Layer 11 of a small transformer language model trained on English Wikipedia (15 layers, counted from 0, width 128).
A neuron's activation on a vector x is GELU(weights . x), where the dot is the dot product.

Input weights of the MLP neurons that the questions are about. A number n stands for n times 0.0066.
n74: -21 4 9 -30 -24 14 21 25 -16 -31 -15 -30 -21 17 -24 7 23 35 -12 -30 14 -2 -33 23 -14 6 2 -4 30 -18 25 12 36 14 16 -28 2 1 34 -39 21 -4 -21 -16 30 -56 19 31 -14 -3 17 12 -1 37 -4 9 -10 -11 19 18 -38 -12 0 -2 13 -54 -4 -6 -4 -39 1 -28 8 -7 -31 -26 0 -13 23 -5 -3 -1 -23 10 51 -16 -42 -5 -7 -11 -5 48 -45 -2 10 -4 -1 -24 4 3 12 -30 3 0 40 23 3 -6 -48 66 24 13 -5 -28 48 -15 42 24 43 30 13 -14 -8 -4 -23 51 28 -30
n126: -14 -23 -1 -10 -4 -25 17 34 45 -16 22 -26 6 37 20 -25 20 31 -2 -1 -15 -40 -21 18 -31 14 -14 -45 -7 -3 17 6 14 15 40 9 1 -6 14 -17 -6 27 27 -8 9 -9 -1 20 15 -12 28 -20 16 18 -8 -4 -1 31 13 -11 -4 -11 14 16 -16 19 20 11 -51 -7 21 27 -10 2 -39 3 -14 9 8 -6 -20 -23 15 7 -9 1 20 -42 43 -30 1 15 -23 10 -21 12 -33 24 12 -13 29 -6 10 44 -56 17 17 30 0 12 13 17 -30 -37 1 -5 14 -3 14 -62 1 1 -22 1 -19 13 -13 -18
n151: 7 29 -26 -1 36 26 20 20 -9 19 -11 -33 15 -4 -39 23 -29 -4 17 7 40 1 30 35 -1 0 -7 -28 14 -9 -23 15 -9 -17 -18 15 -23 26 -1 13 13 30 -30 2 2 8 -11 28 25 1 38 -19 -43 -2 -28 14 -31 -7 3 -5 17 35 -8 27 -18 15 13 2 -62 7 -25 9 7 -14 -11 2 2 14 6 -19 -21 -39 -1 -28 -5 -4 3 -7 14 13 -15 -1 25 -3 -8 11 -8 -27 -19 15 -21 -22 -15 -14 24 -34 27 11 14 -4 17 -29 2 17 -4 -12 -10 8 -15 -8 14 1 5 16 6 49 26 12
n154: -13 9 -6 -5 -29 12 12 -1 27 45 34 29 43 20 8 2 -30 1 -32 48 2 -4 -13 14 -11 -4 9 -7 -11 1 -21 14 -1 -25 -19 -33 31 -55 -14 -7 23 28 18 -19 -19 -30 56 -17 -28 -2 24 47 21 -2 -8 -20 12 -14 6 -13 -20 -9 -3 1 -49 -1 -18 -23 -21 -36 -25 8 17 -1 -6 -9 -18 -45 -7 20 23 -3 11 -2 -3 -12 -18 -8 -7 -1 -27 20 1 -48 -2 -8 9 -4 -18 5 32 15 9 -14 10 25 3 -2 5 24 29 -4 38 -14 22 -13 -11 15 20 16 6 -25 18 7 42 -15 2 17
n186: -19 2 -11 -3 12 35 -55 -20 -9 -24 22 0 -2 -23 -30 55 -12 -7 -39 -11 -5 -17 13 -37 -32 14 15 -25 6 -10 -15 -30 -5 1 51 4 -9 -36 -23 -55 -12 -17 12 50 -6 8 21 20 -45 5 29 -6 22 44 -21 -12 -20 -15 1 13 1 27 21 -18 46 11 2 4 3 6 2 9 -24 22 37 24 -15 3 -14 23 19 9 17 -56 24 25 26 13 -32 -7 6 39 41 -16 -67 -51 -13 -33 2 -28 15 20 30 14 36 -50 -5 -18 -34 2 2 -18 0 65 -28 27 37 -17 20 -29 25 19 12 -19 -10 15 56 -15
n240: -6 2 -11 -21 13 5 4 -3 -32 44 -51 -48 -34 -28 19 -14 34 -11 6 33 43 4 6 3 0 6 -39 32 -7 -31 8 -35 15 -20 1 -29 -24 -10 -37 1 -7 -24 5 8 -5 -7 67 16 16 -54 26 -32 -15 20 27 -5 -15 28 -29 21 16 -9 -25 14 9 1 -3 5 33 10 14 -18 -23 18 37 -25 26 41 48 -1 -3 -15 -4 6 -12 -23 7 1 37 15 12 3 4 6 14 -20 18 18 30 18 12 -17 -30 -1 8 -18 -22 6 21 8 8 25 21 1 8 -5 -31 -13 -30 14 -23 -26 -12 -14 15 44 -16 -43
n249: 22 11 35 -34 5 -3 30 -51 -20 7 -22 -6 -27 -10 -9 -20 31 -18 36 2 37 -23 9 8 -13 -43 46 -10 18 -48 -21 7 -2 -26 -3 -59 14 -21 4 -24 -9 -24 18 29 27 4 20 13 -17 15 -20 -2 16 -35 -22 9 10 37 -56 14 -4 -7 7 6 -6 -4 9 8 -19 -22 4 16 -22 29 1 -41 -14 5 -19 22 4 -25 26 -3 33 -74 -5 -23 34 21 49 -31 -7 33 -13 -4 -39 26 7 57 54 -5 30 10 5 28 -51 -8 -17 -2 -28 -11 20 18 -17 8 35 23 -7 40 -12 4 12 -34 22 36 -26 23
n269: 11 45 -1 3 46 -11 -16 -32 33 -21 -42 19 -15 -4 -3 -25 -27 -15 1 -15 38 5 8 14 -11 9 -8 14 -7 8 15 -45 39 43 6 -34 18 0 37 46 -20 25 33 0 -7 -26 -12 -4 6 -36 6 39 -24 -25 -26 -5 6 -6 43 -9 -3 7 -31 1 2 8 -23 -10 -6 -16 -2 19 18 11 -43 3 7 33 12 3 -64 -12 -9 57 1 -13 -38 11 -19 -25 -2 38 -57 21 12 13 -1 -16 -37 20 43 2 8 -18 -3 40 -8 -19 -23 0 -34 -20 -3 -2 -9 14 0 21 -1 21 -20 26 -1 -5 27 3 30 -12
n279: 25 -5 69 25 -23 39 -12 -3 -21 -6 -22 -30 7 -8 -12 -9 2 9 10 -17 16 -32 -40 14 -39 -2 25 32 10 18 -20 15 -33 6 34 -11 -27 15 -9 -23 31 11 -11 -6 -19 6 5 -2 3 18 -28 5 3 -13 -23 -28 -6 3 -1 53 -40 11 15 15 -15 -4 -26 28 -5 -2 17 45 0 61 -16 14 -21 3 19 22 -20 11 -5 -11 -19 -11 -15 -16 -12 -11 12 -15 -9 -36 -3 -23 -24 -15 15 -4 22 -21 16 41 19 -23 -38 -24 10 -20 27 -28 54 9 20 -6 -11 5 -17 -6 -26 24 -9 28 -15 23 7 27
n298: -4 30 -20 38 -4 43 35 -19 10 -15 20 -4 -10 32 -29 17 -8 -28 -14 69 5 3 6 14 -20 3 -27 -13 -6 -33 -31 -26 -2 -29 20 3 16 13 -2 -14 -12 -21 -1 1 5 -14 -15 34 -3 13 -4 48 53 -9 -16 -6 15 40 14 26 -4 -2 -15 -9 -32 31 3 -26 -9 6 -44 -15 4 -18 7 11 -64 51 35 26 7 -25 -43 -3 36 35 19 4 -11 -6 -10 6 -31 11 -26 -30 -9 24 21 -3 20 7 14 29 29 4 3 -23 -14 -1 -4 13 -26 -50 -10 25 -27 3 -6 -9 6 -14 3 24 2 17 -50 -5
n312: -11 -4 -9 -24 40 3 14 43 26 17 39 0 -43 39 27 11 -11 7 10 30 11 35 -20 -46 6 -1 -21 -41 31 -7 24 -19 -5 11 -1 -22 50 -48 -20 9 18 28 -3 -26 -15 18 12 -22 -11 28 1 21 1 6 -33 -19 -10 -27 20 7 -4 8 -21 -14 14 -9 -21 3 -6 -15 1 7 34 -9 -3 -21 24 17 -21 6 -11 -15 11 -9 23 53 -12 -43 17 -16 17 36 -15 25 8 -15 -22 4 -15 -28 11 -19 32 -18 10 -24 12 24 31 -3 -11 -30 -15 -1 -26 2 20 13 -18 28 -48 -24 -3 -4 23 -24 -22 -7
n335: 23 3 29 22 -5 -9 11 -54 -5 23 -10 -9 36 -30 -29 24 32 61 2 -25 18 -44 -20 -19 -33 11 -8 -26 -9 23 -3 -10 -11 2 -29 -18 8 32 -19 1 38 17 25 18 1 -24 -8 -1 -21 19 -9 6 8 13 27 -37 -5 22 9 40 -3 1 -16 36 14 -39 20 7 4 -16 -5 6 -43 44 21 -6 5 -16 1 2 -9 -17 -31 7 21 -7 8 7 -18 -13 24 -21 -7 6 -19 9 1 -11 -4 12 -18 27 -35 10 -1 34 -58 -5 -19 -11 5 2 21 -20 -5 26 -3 -26 41 29 14 -9 -35 -14 16 -9 14 4
n352: -10 1 58 2 10 -16 23 -16 -40 -7 -16 6 -6 -3 32 -19 4 -8 29 20 -10 4 6 19 -16 -8 13 1 5 8 -19 -36 22 5 4 -16 -25 19 54 -8 19 -9 -64 -1 26 2 -9 -27 40 -28 24 5 -3 1 -31 -10 -10 -56 18 -43 36 -13 2 -15 0 4 -4 -14 -13 16 -13 -14 26 17 -23 38 -21 36 25 -7 12 2 1 -26 -7 6 -14 6 -5 -5 -16 3 12 3 15 19 -31 -28 -2 19 20 48 -14 0 -3 16 -20 11 5 -6 -26 15 -4 30 9 -18 11 20 16 -10 12 -25 -13 -15 40 1 -10 -12
n396: -12 4 -28 42 13 -38 9 -34 -19 15 -3 -35 -22 -23 -1 11 41 -19 -49 -16 5 0 -7 5 3 13 -39 7 -25 2 -31 -18 -23 -8 39 0 32 -4 -10 7 -20 18 31 2 19 -5 8 33 -14 -3 -45 15 -45 -4 -22 -51 -8 24 -8 24 -5 33 8 1 -29 9 28 8 25 -39 9 20 1 35 31 -12 27 23 24 23 9 -8 -20 -8 -29 23 28 52 -20 19 56 13 19 37 -11 -22 -52 5 -33 14 1 17 -13 5 -2 -5 -7 -14 -32 4 14 6 30 -8 -28 -37 -2 -16 -4 10 39 -28 -33 -7 3 0 7 29
n413: -9 -22 -10 15 8 -36 2 26 2 4 12 -12 21 -7 12 -9 -11 -8 -13 -15 14 14 -32 34 -22 -28 18 6 -9 28 6 19 17 -8 0 45 13 0 -17 30 -9 13 6 -31 2 -9 -16 11 -26 4 13 -17 -26 13 -49 13 15 -15 3 34 -17 35 -1 -27 -3 9 2 -19 1 -33 29 8 -8 -27 19 -6 -46 5 30 -17 -45 -5 8 14 27 -21 12 -20 18 19 5 -1 13 24 12 40 -10 -6 -8 -6 -2 4 -1 27 -13 -1 15 -33 5 -11 -27 2 1 11 45 7 19 5 -9 -16 2 -65 -2 10 5 20 2 -24
n421: 0 -43 -23 -2 13 -30 24 -33 25 -25 27 4 44 3 -4 -2 21 -4 23 12 17 10 14 19 -24 -4 24 -13 28 14 -17 -19 15 8 14 -15 -5 -11 2 20 -34 12 -3 1 19 -41 15 -1 7 -15 25 21 -18 6 -12 3 -3 12 8 -8 11 -7 -4 17 -56 18 18 -42 -19 29 -18 4 -6 -14 -29 -5 13 -21 1 -11 -34 8 -3 -14 -1 -8 -37 23 12 38 -4 -25 1 7 -3 27 -30 9 12 -26 8 -17 -6 -10 23 37 -3 -55 2 58 -30 -12 -29 -6 46 18 -8 7 26 -6 27 -15 24 39 14 5 9 -43
n455: 6 -27 26 16 8 -9 8 19 33 10 10 -36 -9 36 8 15 8 16 45 -12 18 13 16 6 9 -10 -24 0 2 -16 30 9 -9 -8 21 -12 -21 10 -6 -9 22 -22 -34 2 -24 -94 13 -22 12 1 -38 4 -1 -4 6 2 -32 4 8 -11 -10 -18 32 -6 -21 2 19 13 -19 0 -19 17 34 -15 -14 42 -17 -17 17 15 20 -23 -7 -26 -18 -2 -5 -9 8 3 1 8 12 21 -2 21 -20 20 -30 8 32 -5 -18 -19 36 -9 1 -25 21 -4 16 -1 48 -12 -22 22 -4 19 -10 11 20 -4 -15 14 -39 -5 -35 -5
n474: 35 -21 -20 31 15 19 -10 31 -3 37 -19 16 -18 -26 -36 -3 24 22 17 -16 -8 -9 11 -11 -21 -3 -17 15 -7 -11 -4 -21 -5 -19 19 28 -5 13 -30 28 34 -13 6 21 16 -20 42 -11 20 -24 4 -15 1 14 31 30 -9 11 -12 -13 24 -38 29 41 1 -14 -8 16 -75 19 -79 21 -41 -30 38 17 -43 -2 -14 -23 12 -9 -9 -7 12 -12 -7 29 -20 -6 -4 5 -49 23 2 -21 11 15 -5 34 18 16 -21 12 12 12 -2 -20 -7 24 25 46 -10 19 -50 -6 -22 10 48 -14 -25 -10 25 -29 15 2 -15 -13
n507: -9 -34 -30 -14 19 -3 5 -10 -17 54 2 -4 5 -22 -35 -31 -6 24 -7 16 24 -12 -3 -11 -32 -23 20 -19 16 25 -6 -11 34 -13 16 12 -15 -7 5 -29 0 -31 20 -16 -30 18 -15 6 -6 -33 12 11 -6 25 19 3 5 24 -2 -1 -11 -19 1 -10 -3 26 -36 9 3 -7 41 9 17 30 -12 13 -42 -18 -12 9 33 6 32 -21 53 36 -30 9 -27 24 -2 -7 38 11 33 9 -31 13 15 -15 1 1 3 36 -6 -1 -15 8 6 -24 4 -19 -11 40 -15 -18 -7 18 47 -45 -9 -19 47 6 16 -13 -22 -39

Each question shows a token from some text and the vector x that enters the MLP there. A number n stands for n times 0.073.

"er": 10 -13 -1 -2 -26 11 34 -10 18 -20 2 11 -13 19 24 5 16 -16 -25 -12 -3 -21 -1 15 34 -9 13 3 -19 2 -4 -1 20 6 -13 -9 -17 8 18 2 -20 1 19 -5 23 30 3 -10 11 3 0 20 -15 -22 14 8 0 -13 4 -20 2 -10 -3 9 -9 25 3 -28 32 -7 1 4 -12 8 -2 14 26 -15 7 -17 -9 -9 -17 8 -20 8 0 -11 -11 3 3 26 1 18 7 3 -5 2 -33 11 -12 -5 -21 -43 -13 -37 19 -8 13 7 -3 -15 -5 11 -2 35 -7 2 -5 -12 21 18 20 4 -18 5 -5 -5
Which neuron fires most, and how strongly? n269, at about 2.3

"me": 6 4 -7 -25 -7 22 21 -29 -2 -15 -17 -6 6 6 13 4 5 19 -25 1 3 -13 8 8 24 -19 16 -15 -20 -6 3 17 26 4 17 -7 -2 4 -20 -5 -6 -6 -22 4 4 16 -9 -7 15 21 13 6 6 -10 28 0 27 -1 -31 30 9 -13 -8 -5 0 19 16 -17 22 -11 4 21 -2 -12 -9 -4 41 0 4 -16 23 38 1 -13 -6 6 -22 -10 -16 -4 -21 -16 -2 12 -7 8 11 -12 -9 -4 -8 -14 -13 -23 -13 0 29 -2 -2 0 6 -14 0 -7 17 30 -26 5 16 -1 -37 -10 -3 -4 -16 -11 24 5
Which of these neurons fires most? n421

" f": 11 -15 -1 4 -5 11 24 -15 -4 -3 -8 15 12 3 -5 -12 8 0 -18 23 2 -22 -7 21 39 -8 27 15 -25 -2 -16 -1 16 4 -19 17 13 6 -21 26 20 -2 -4 -14 3 17 -40 -20 9 -12 -13 5 14 -20 11 -2 2 -1 -25 -6 -1 21 5 21 12 23 17 -3 39 -12 15 14 -13 -14 -7 26 -3 1 10 -1 16 13 -20 -20 -5 21 19 -20 -18 -34 -2 -14 -22 2 19 2 8 -20 -8 9 -7 -19 -7 -22 -9 -23 6 -11 13 11 0 2 4 14 17 -21 -21 -17 5 -7 -8 13 -14 4 -5 10 -13 8
Which neuron fires most, and how strongly? n279, at about 1.1

" ==": 3 -6 13 -28 -9 4 35 3 6 -26 -8 -6 3 3 14 0 7 -7 -29 -1 2 -8 -7 17 19 -3 0 30 -44 8 -7 15 25 13 -12 6 15 -5 -5 15 20 -19 4 -10 6 15 -14 -9 30 1 -10 5 14 -38 -8 17 16 -25 -35 5 1 -1 -6 12 28 27 31 -10 3 -1 15 2 -19 6 -2 -1 14 7 5 -13 22 0 -20 -24 -3 30 -17 -7 2 -36 1 -9 10 0 -19 -5 15 -12 10 -10 11 -13 -23 5 -4 -14 22 0 2 14 10 1 -4 11 -3 15 -23 -19 15 3 -7 -3 9 -19 -13 3 -15 -3
Which two neurons fire most, strongest first? n240, n352

"orn": -4 4 1 5 -15 -19 28 2 19 -15 -17 -41 12 21 -5 4 0 10 -15 2 11 -29 9 17 38 -7 20 -10 -27 -2 -11 -7 11 -1 -16 -11 17 -13 3 -9 -22 11 -21 19 6 26 14 -11 29 26 9 3 12 8 22 6 7 -4 -8 -10 10 -9 -18 0 5 12 -3 -24 33 8 -16 7 -17 -12 3 -22 14 -20 -3 -14 13 11 1 -16 12 9 17 -6 -24 0 -7 -5 -2 -7 6 5 18 -30 -14 2 -11 -32 -13 3 15 -9 13 -6 -17 17 -7 -10 -15 -5 7 16 -22 1 3 13 -10 19 37 17 5 -15 1 13
Which of these neurons fires most? n421

"ot": 25 -2 2 -2 -6 -12 19 -19 12 -7 2 -9 -8 5 -3 7 -11 -10 -31 20 6 -24 -20 20 42 3 -7 -2 -44 11 13 8 7 18 -16 19 8 9 -13 -36 15 -13 -6 3 20 17 -12 -5 25 5 -16 16 -10 -17 8 15 24 -2 -16 -1 3 -17 2 32 18 29 24 -2 15 -14 5 12 -11 0 -9 -4 6 -5 12 -25 10 -8 -26 -12 -4 16 -15 2 -15 -21 -3 -1 -6 1 -6 -10 15 5 -2 2 -2 -24 -9 -12 -16 -13 23 4 12 -15 -8 -17 24 4 5 42 -9 12 2 -11 3 4 2 1 -27 -6 -14 3
Which of these neurons fires most? n298

" to": 10 -10 0 0 -23 26 42 -9 1 -1 -5 6 -2 7 13 5 12 -2 -19 9 -1 -16 8 17 18 10 10 -3 -49 -1 -5 15 9 14 -34 6 5 12 -20 -11 27 -5 6 -39 4 17 -24 -6 9 -24 -27 -3 2 -7 17 -20 6 22 -32 10 18 -4 7 -8 8 13 13 -4 7 16 16 3 7 20 21 18 0 12 16 -18 20 -2 -12 -4 10 -5 6 -25 -15 -8 -12 -8 -5 4 11 5 16 -12 13 9 -4 -18 -13 -27 -9 1 38 3 10 -3 2 17 -15 -2 -7 -8 -39 -18 9 -8 2 1 -7 -8 6 -23 -17 12
Which neuron fires most, and how strongly? n298, at about 1.7

" the": -6 -7 -3 2 -5 1 25 -11 35 -9 -5 -12 6 2 23 -1 23 9 -27 4 -4 -17 -2 5 20 -16 32 12 -93 9 5 17 10 10 -2 -7 6 -9 -9 10 17 0 11 -7 -9 20 -10 -6 3 -13 -12 19 -13 -23 16 14 -3 -4 -2 -5 -5 -13 12 24 18 6 11 -8 20 6 -15 19 -5 15 4 -3 14 -9 -3 -13 25 0 -1 -4 -1 15 0 -8 -11 -23 5 1 7 -1 0 4 1 -8 -8 2 -6 -16 -27 -14 -12 5 15 4 -8 4 11 -2 16 1 -1 -21 -7 1 15 1 1 -4 5 -4 -15 -33 -3 2
Which of these neurons fires most? n396

" and": 2 1 -29 1 -10 5 18 -6 26 1 -16 -4 0 1 -12 -1 17 11 -8 3 3 -28 -7 -3 16 -2 13 22 -72 15 -5 4 5 14 1 8 5 6 -21 11 8 -14 3 6 -8 28 -17 2 5 -6 -5 19 -2 -9 15 -6 30 -1 -32 20 12 16 4 32 12 8 9 3 6 16 0 9 -6 -19 0 -7 12 3 6 -27 12 14 -5 -16 11 21 5 -19 -14 -17 2 -17 -4 4 1 5 6 -16 -31 14 -4 -14 -13 -27 0 9 40 10 -14 -4 1 8 4 9 -1 6 -1 -18 18 -2 -27 1 -6 -9 -30 -25 3 -6
The three highest activations, in order: n474, n335, n396

"ation": 12 10 4 -28 -15 27 19 -3 18 -12 -6 -9 1 12 -9 6 13 16 0 -18 8 -15 3 34 10 23 20 7 -59 6 -12 16 10 9 -1 4 -1 3 -3 -8 19 1 0 7 14 33 -22 -14 -4 10 -23 12 8 -38 16 -9 4 -9 -22 3 0 -3 -3 18 24 24 4 -12 24 -3 -2 25 -21 -13 -8 -14 15 4 1 -23 11 1 -23 2 9 21 -5 -13 -3 -12 -8 -8 -3 -12 14 6 -8 -25 -23 2 1 -9 -24 -13 -13 -28 13 6 9 17 10 -4 8 -3 28 25 -17 -11 0 2 -21 -4 -6 3 -18 0 7 -8
Which two neurons fire most, strongest first? n279, n335

" had": -15 -15 -10 18 -3 4 20 -17 11 -9 3 6 -6 7 -8 4 7 -2 -7 30 -14 -24 -19 27 18 -4 21 -1 -49 5 -13 29 20 16 -8 -8 -1 23 -11 -4 -3 -14 4 -6 13 26 -7 -9 13 3 0 27 -8 -31 13 27 22 -13 -10 15 24 -15 -7 9 7 12 30 -18 4 -1 6 -2 -6 2 -8 17 3 3 -13 -13 -5 -3 -23 5 5 33 -6 -25 -14 -2 1 -8 0 0 0 -4 15 -5 -33 -5 26 -21 -34 -23 2 -8 16 -3 -6 5 -12 11 -1 26 5 24 -15 -38 1 -4 3 10 -7 -2 -5 -3 -4 8
Which neuron fires most, and how strongly? n298, at about 2

".": -8 -2 2 -15 -15 9 11 -2 17 -11 -13 -27 1 22 23 -14 27 -10 -18 18 -8 -34 -4 16 14 -19 20 0 -45 1 -12 11 22 32 -12 -6 7 6 -8 7 9 -21 15 -3 -10 26 -3 -12 20 2 -21 1 11 -22 16 11 17 -10 -51 -3 14 6 -6 9 31 23 33 -21 -5 -6 11 -27 -9 6 3 -1 6 17 -1 8 14 -12 -24 -9 -14 -1 11 -12 6 -10 4 -7 1 13 -16 3 -1 -6 -2 9 25 -7 -16 -16 -4 -14 17 -9 27 24 -11 -2 3 17 3 2 -5 -9 15 -7 -14 7 3 -15 -4 10 -13 10
The three highest activations, in order: n249, n240, n126

",": -5 -18 -1 -6 10 10 15 -11 21 -1 6 -11 -2 6 19 -11 9 -20 -27 -8 -24 -26 -3 13 31 -1 24 3 -66 11 9 10 9 2 -9 -11 -7 13 7 0 0 -21 18 12 -12 38 -6 -1 8 3 -8 15 14 -44 1 -1 22 -11 -43 -2 12 -1 3 22 16 20 12 -25 8 8 -4 0 -27 1 -16 -2 3 -2 0 -4 8 36 1 -24 -5 18 -6 -13 3 -16 8 -1 -5 13 10 11 0 -5 -5 7 -9 -7 -13 -18 -7 3 6 10 21 25 -17 18 -10 9 9 -20 -7 -9 5 -1 -11 19 0 -8 7 1 -3 9
Which two neurons fire most, strongest first? n249, n352

"-": 34 5 -5 -11 5 17 13 -14 13 -22 6 -17 27 -18 4 -11 18 12 -1 0 4 -20 -7 20 6 -7 11 5 -31 3 -6 9 19 20 -15 -3 7 2 -21 3 0 -8 14 14 -8 37 -3 -12 0 -14 -14 20 -6 -30 16 5 13 -17 -25 -3 6 4 0 18 19 8 18 -1 28 -10 -11 10 12 -10 -14 -13 18 -29 19 -22 -13 25 -10 15 23 -19 -12 -10 5 -12 9 -21 -10 0 23 15 3 -28 -38 14 1 1 -18 -31 6 -5 21 4 -2 5 -21 2 -7 21 7 -1 -10 -6 9 11 5 3 7 -24 -31 -9 23 -15
Which neuron fires most, and how strongly? n269, at about 3.4

"ounter": 22 3 -2 -22 -6 23 26 -19 -2 -22 -23 -11 -7 24 4 13 -5 -10 -27 17 -10 -10 -2 2 36 -6 3 1 -35 12 25 9 14 10 10 -19 -15 -8 -14 -20 5 5 17 0 20 11 -11 3 33 7 -11 -6 19 -15 8 12 21 -8 -32 -5 14 -6 -12 0 11 10 -1 -1 23 -16 4 8 17 -1 5 2 17 3 3 -26 28 18 -1 -22 -5 14 -41 8 -3 -24 -12 -11 -17 -4 -1 8 20 -8 -26 14 -5 -13 -24 -2 -12 3 34 6 7 0 -16 -30 13 0 -4 26 -16 0 2 15 -2 3 11 -12 -4 6 -7 3
Which two neurons fire most, strongest first? n269, n240

"is": 0 -22 -4 -24 -6 20 19 -8 6 -15 -3 23 -3 6 8 -2 17 25 -30 -1 -10 -18 -5 2 18 -4 -2 0 -30 3 0 28 34 -3 -1 -2 -2 5 5 -3 -2 -8 -13 14 2 26 -23 -6 18 -2 -13 -12 11 -26 35 10 4 -1 -19 12 23 -10 9 15 -4 37 20 -2 -8 6 -16 6 12 0 17 -6 15 -5 -6 -30 23 9 -1 -21 -3 -14 -12 -13 -9 -13 -3 1 -10 15 27 -15 38 -5 3 2 -3 -35 27 -7 -18 -17 25 0 1 -8 -4 -6 1 6 18 22 -35 5 21 -13 -11 5 -13 -12 -24 -21 -10 0
Which two neurons fire most, strongest first? n474, n126

"ro": 21 -1 -17 -30 -3 15 14 -11 35 -4 -12 -6 -1 10 -5 1 -18 19 -22 12 -8 -13 11 21 54 -37 17 -12 -42 1 -11 -2 5 9 -29 -7 10 -7 1 -7 -10 1 -7 8 19 20 5 -29 13 13 -1 16 8 -9 22 11 -3 -12 -23 19 -3 -4 -12 5 4 7 -2 -5 18 -12 2 11 -13 -5 18 -4 -2 -11 -11 -14 12 20 -10 16 -10 18 -6 -2 -11 -14 12 -11 -3 13 10 4 0 -14 -3 2 -3 -9 -3 -31 -3 -15 34 8 22 12 -6 5 6 -4 -3 30 -38 9 5 11 -1 12 6 -23 -23 -1 6 -6
Which of these neurons fires most? n154

"rit": 22 12 -3 -16 -14 14 38 7 -5 -1 0 -1 -9 25 4 26 16 15 -13 23 -4 -17 -3 9 14 -16 8 -15 -33 -8 23 16 4 13 -8 -10 -2 -5 -10 4 -3 -3 -22 16 11 8 -24 -3 39 3 -10 11 6 17 22 -14 5 6 -13 -2 -4 7 -31 6 16 -12 1 2 13 2 3 7 -4 0 -9 7 21 -16 9 -46 23 -11 10 -11 -9 -7 12 -18 -17 -22 -1 8 -18 -8 18 13 18 -11 -11 16 10 -29 -6 -30 -15 -13 20 14 9 21 -16 -8 -13 -11 8 19 -29 27 -5 -28 2 16 8 -12 -7 -15 -6 -3
Which of these neurons fires most? n126

" station": 15 -19 -2 -30 -19 23 22 -23 -7 -25 -14 -21 1 10 -1 16 31 10 -38 -6 -24 -19 12 22 12 2 38 -5 -46 0 -21 -6 30 13 -11 9 5 4 -3 -15 11 -7 -4 -14 5 13 -6 -12 19 -9 -35 4 5 -4 32 18 10 0 -37 19 -7 -6 9 16 23 33 -4 -4 -5 -2 16 7 13 2 -1 6 5 -12 7 -7 15 -4 -7 3 5 15 -4 -7 0 -20 -5 -2 -5 0 13 -2 4 -13 -18 1 3 0 -20 -16 -24 -9 15 13 17 -6 -10 10 0 18 24 -8 -13 -8 5 8 -21 -11 9 4 17 -1 3 14
Which of these neurons fires most? n507

"ry": 6 5 -4 -13 -6 34 6 -22 9 -13 -13 -11 15 -14 14 -5 11 13 -22 -5 -19 -36 23 5 1 3 -14 7 -40 19 11 14 -10 7 -5 -3 -5 -7 4 -3 -7 3 2 15 -18 38 -25 -22 12 0 8 19 1 -4 14 7 17 -24 -26 21 22 -9 -8 19 12 -2 15 -22 23 2 -3 15 -1 -2 11 -6 10 5 -9 -13 11 0 -5 -3 4 4 -11 3 0 -5 -15 -12 -6 -10 10 17 6 -16 -14 12 -30 -23 -15 -11 -3 -29 32 -13 22 5 -4 -4 -10 14 16 39 -26 -1 11 28 -14 27 16 -10 -16 -5 13 -8
Which two neurons fire most, strongest first? n335, n151

" Be": -3 -21 -16 -8 -11 8 49 -1 -7 0 -3 -16 5 -1 15 -28 6 -6 -20 -9 0 -25 -1 5 41 -3 8 -7 -33 5 8 10 22 4 2 16 9 -14 -15 -3 0 -23 3 -5 -3 29 30 -5 -3 9 17 21 1 -8 5 25 35 -14 -29 17 4 -15 7 -8 6 13 -5 -6 46 -9 2 29 6 -8 -8 15 34 -12 -11 -18 3 24 4 -7 7 1 -6 -3 -12 -21 -11 -5 -2 -5 0 -10 21 -2 -13 7 4 -24 -24 -37 9 -19 22 -3 13 -8 -7 1 8 6 -7 8 -9 -14 -5 8 -3 3 5 -7 -12 -8 -6 9
Which two neurons fire most, strongest first? n240, n154

"ig": 38 2 -1 -21 -15 19 17 -6 1 -19 -11 8 -8 7 6 19 18 43 -26 4 -7 -11 -26 21 24 -6 -27 4 -21 11 1 13 33 11 3 1 8 -6 -18 -15 -5 13 -22 -6 12 37 -18 -34 24 10 -9 25 5 -9 15 -8 10 2 -10 -9 6 0 -6 3 13 23 2 -6 19 0 -20 5 1 4 -13 -3 -3 -12 -3 -7 39 4 -6 0 6 -7 9 -12 -11 -22 -5 -11 -8 12 3 -8 -3 -6 7 -3 -14 -18 -1 3 7 -38 15 3 9 15 13 -7 -10 -24 17 5 -15 33 13 -22 -4 7 -4 -18 -12 5 -23 -8
Which of these neurons fires most? n298

" T": 11 -8 13 -7 -10 6 38 -4 -2 -19 9 -9 4 3 15 1 8 7 -38 16 2 -11 5 23 29 -17 4 13 -48 21 6 0 28 6 2 37 8 2 -8 -5 8 -3 -1 -9 7 15 -10 -2 -3 -15 -12 -10 16 -19 19 16 16 3 -17 11 17 -21 -4 22 7 26 -2 0 8 -18 -15 0 -1 -26 -12 9 4 -24 4 -16 16 7 6 -21 9 11 0 -24 -18 -2 -1 -6 -4 17 9 -10 28 -9 -7 4 -7 -23 -21 -23 1 -27 24 0 32 -5 -29 -5 5 11 -22 -18 -23 7 -2 0 -8 20 8 -14 2 5 7 8
Which of these neurons fires most? n474

"s": -14 -10 0 -3 -1 13 27 -8 22 -32 0 9 -12 10 16 11 7 -4 -32 -9 -10 -32 6 3 14 27 22 -5 -32 25 -11 13 6 29 -21 14 14 12 3 1 8 -7 6 18 -10 26 0 -5 28 21 -6 3 28 -42 23 10 21 1 -27 -1 21 15 -12 26 11 19 20 -15 7 -14 -6 -5 -34 8 -5 -12 5 4 -1 -13 2 9 -24 0 -1 31 -7 3 -10 -6 -3 -14 -17 -22 -11 -8 -11 -13 -14 -8 9 -9 -5 -23 -8 -19 24 -8 7 1 0 -8 5 0 17 7 -21 -3 -5 0 -15 16 3 -7 -10 -4 -14 3
Which neuron fires most, and how strongly? n298, at about 1.1

"ew": 20 -3 -12 -9 -20 24 14 -21 12 0 -6 -18 6 -20 -1 -10 32 11 -35 6 -8 -1 5 -13 42 -4 -18 -3 -23 -3 -11 6 19 7 -15 -12 14 0 -1 -2 4 -5 -1 9 -6 27 9 -22 18 -8 -9 12 17 -9 5 -2 15 -11 -4 4 14 -19 11 28 3 9 -2 -4 24 -5 29 32 -19 -13 12 -2 19 -11 20 -18 16 17 4 11 12 -4 8 -1 -19 -28 25 -22 -7 -10 0 -13 -6 -19 -3 1 -15 -10 -39 -28 0 -34 5 -3 11 16 -11 9 2 0 12 14 -3 3 4 -12 -14 -1 11 -18 -13 -4 23 18
Which two neurons fire most, strongest first? n240, n335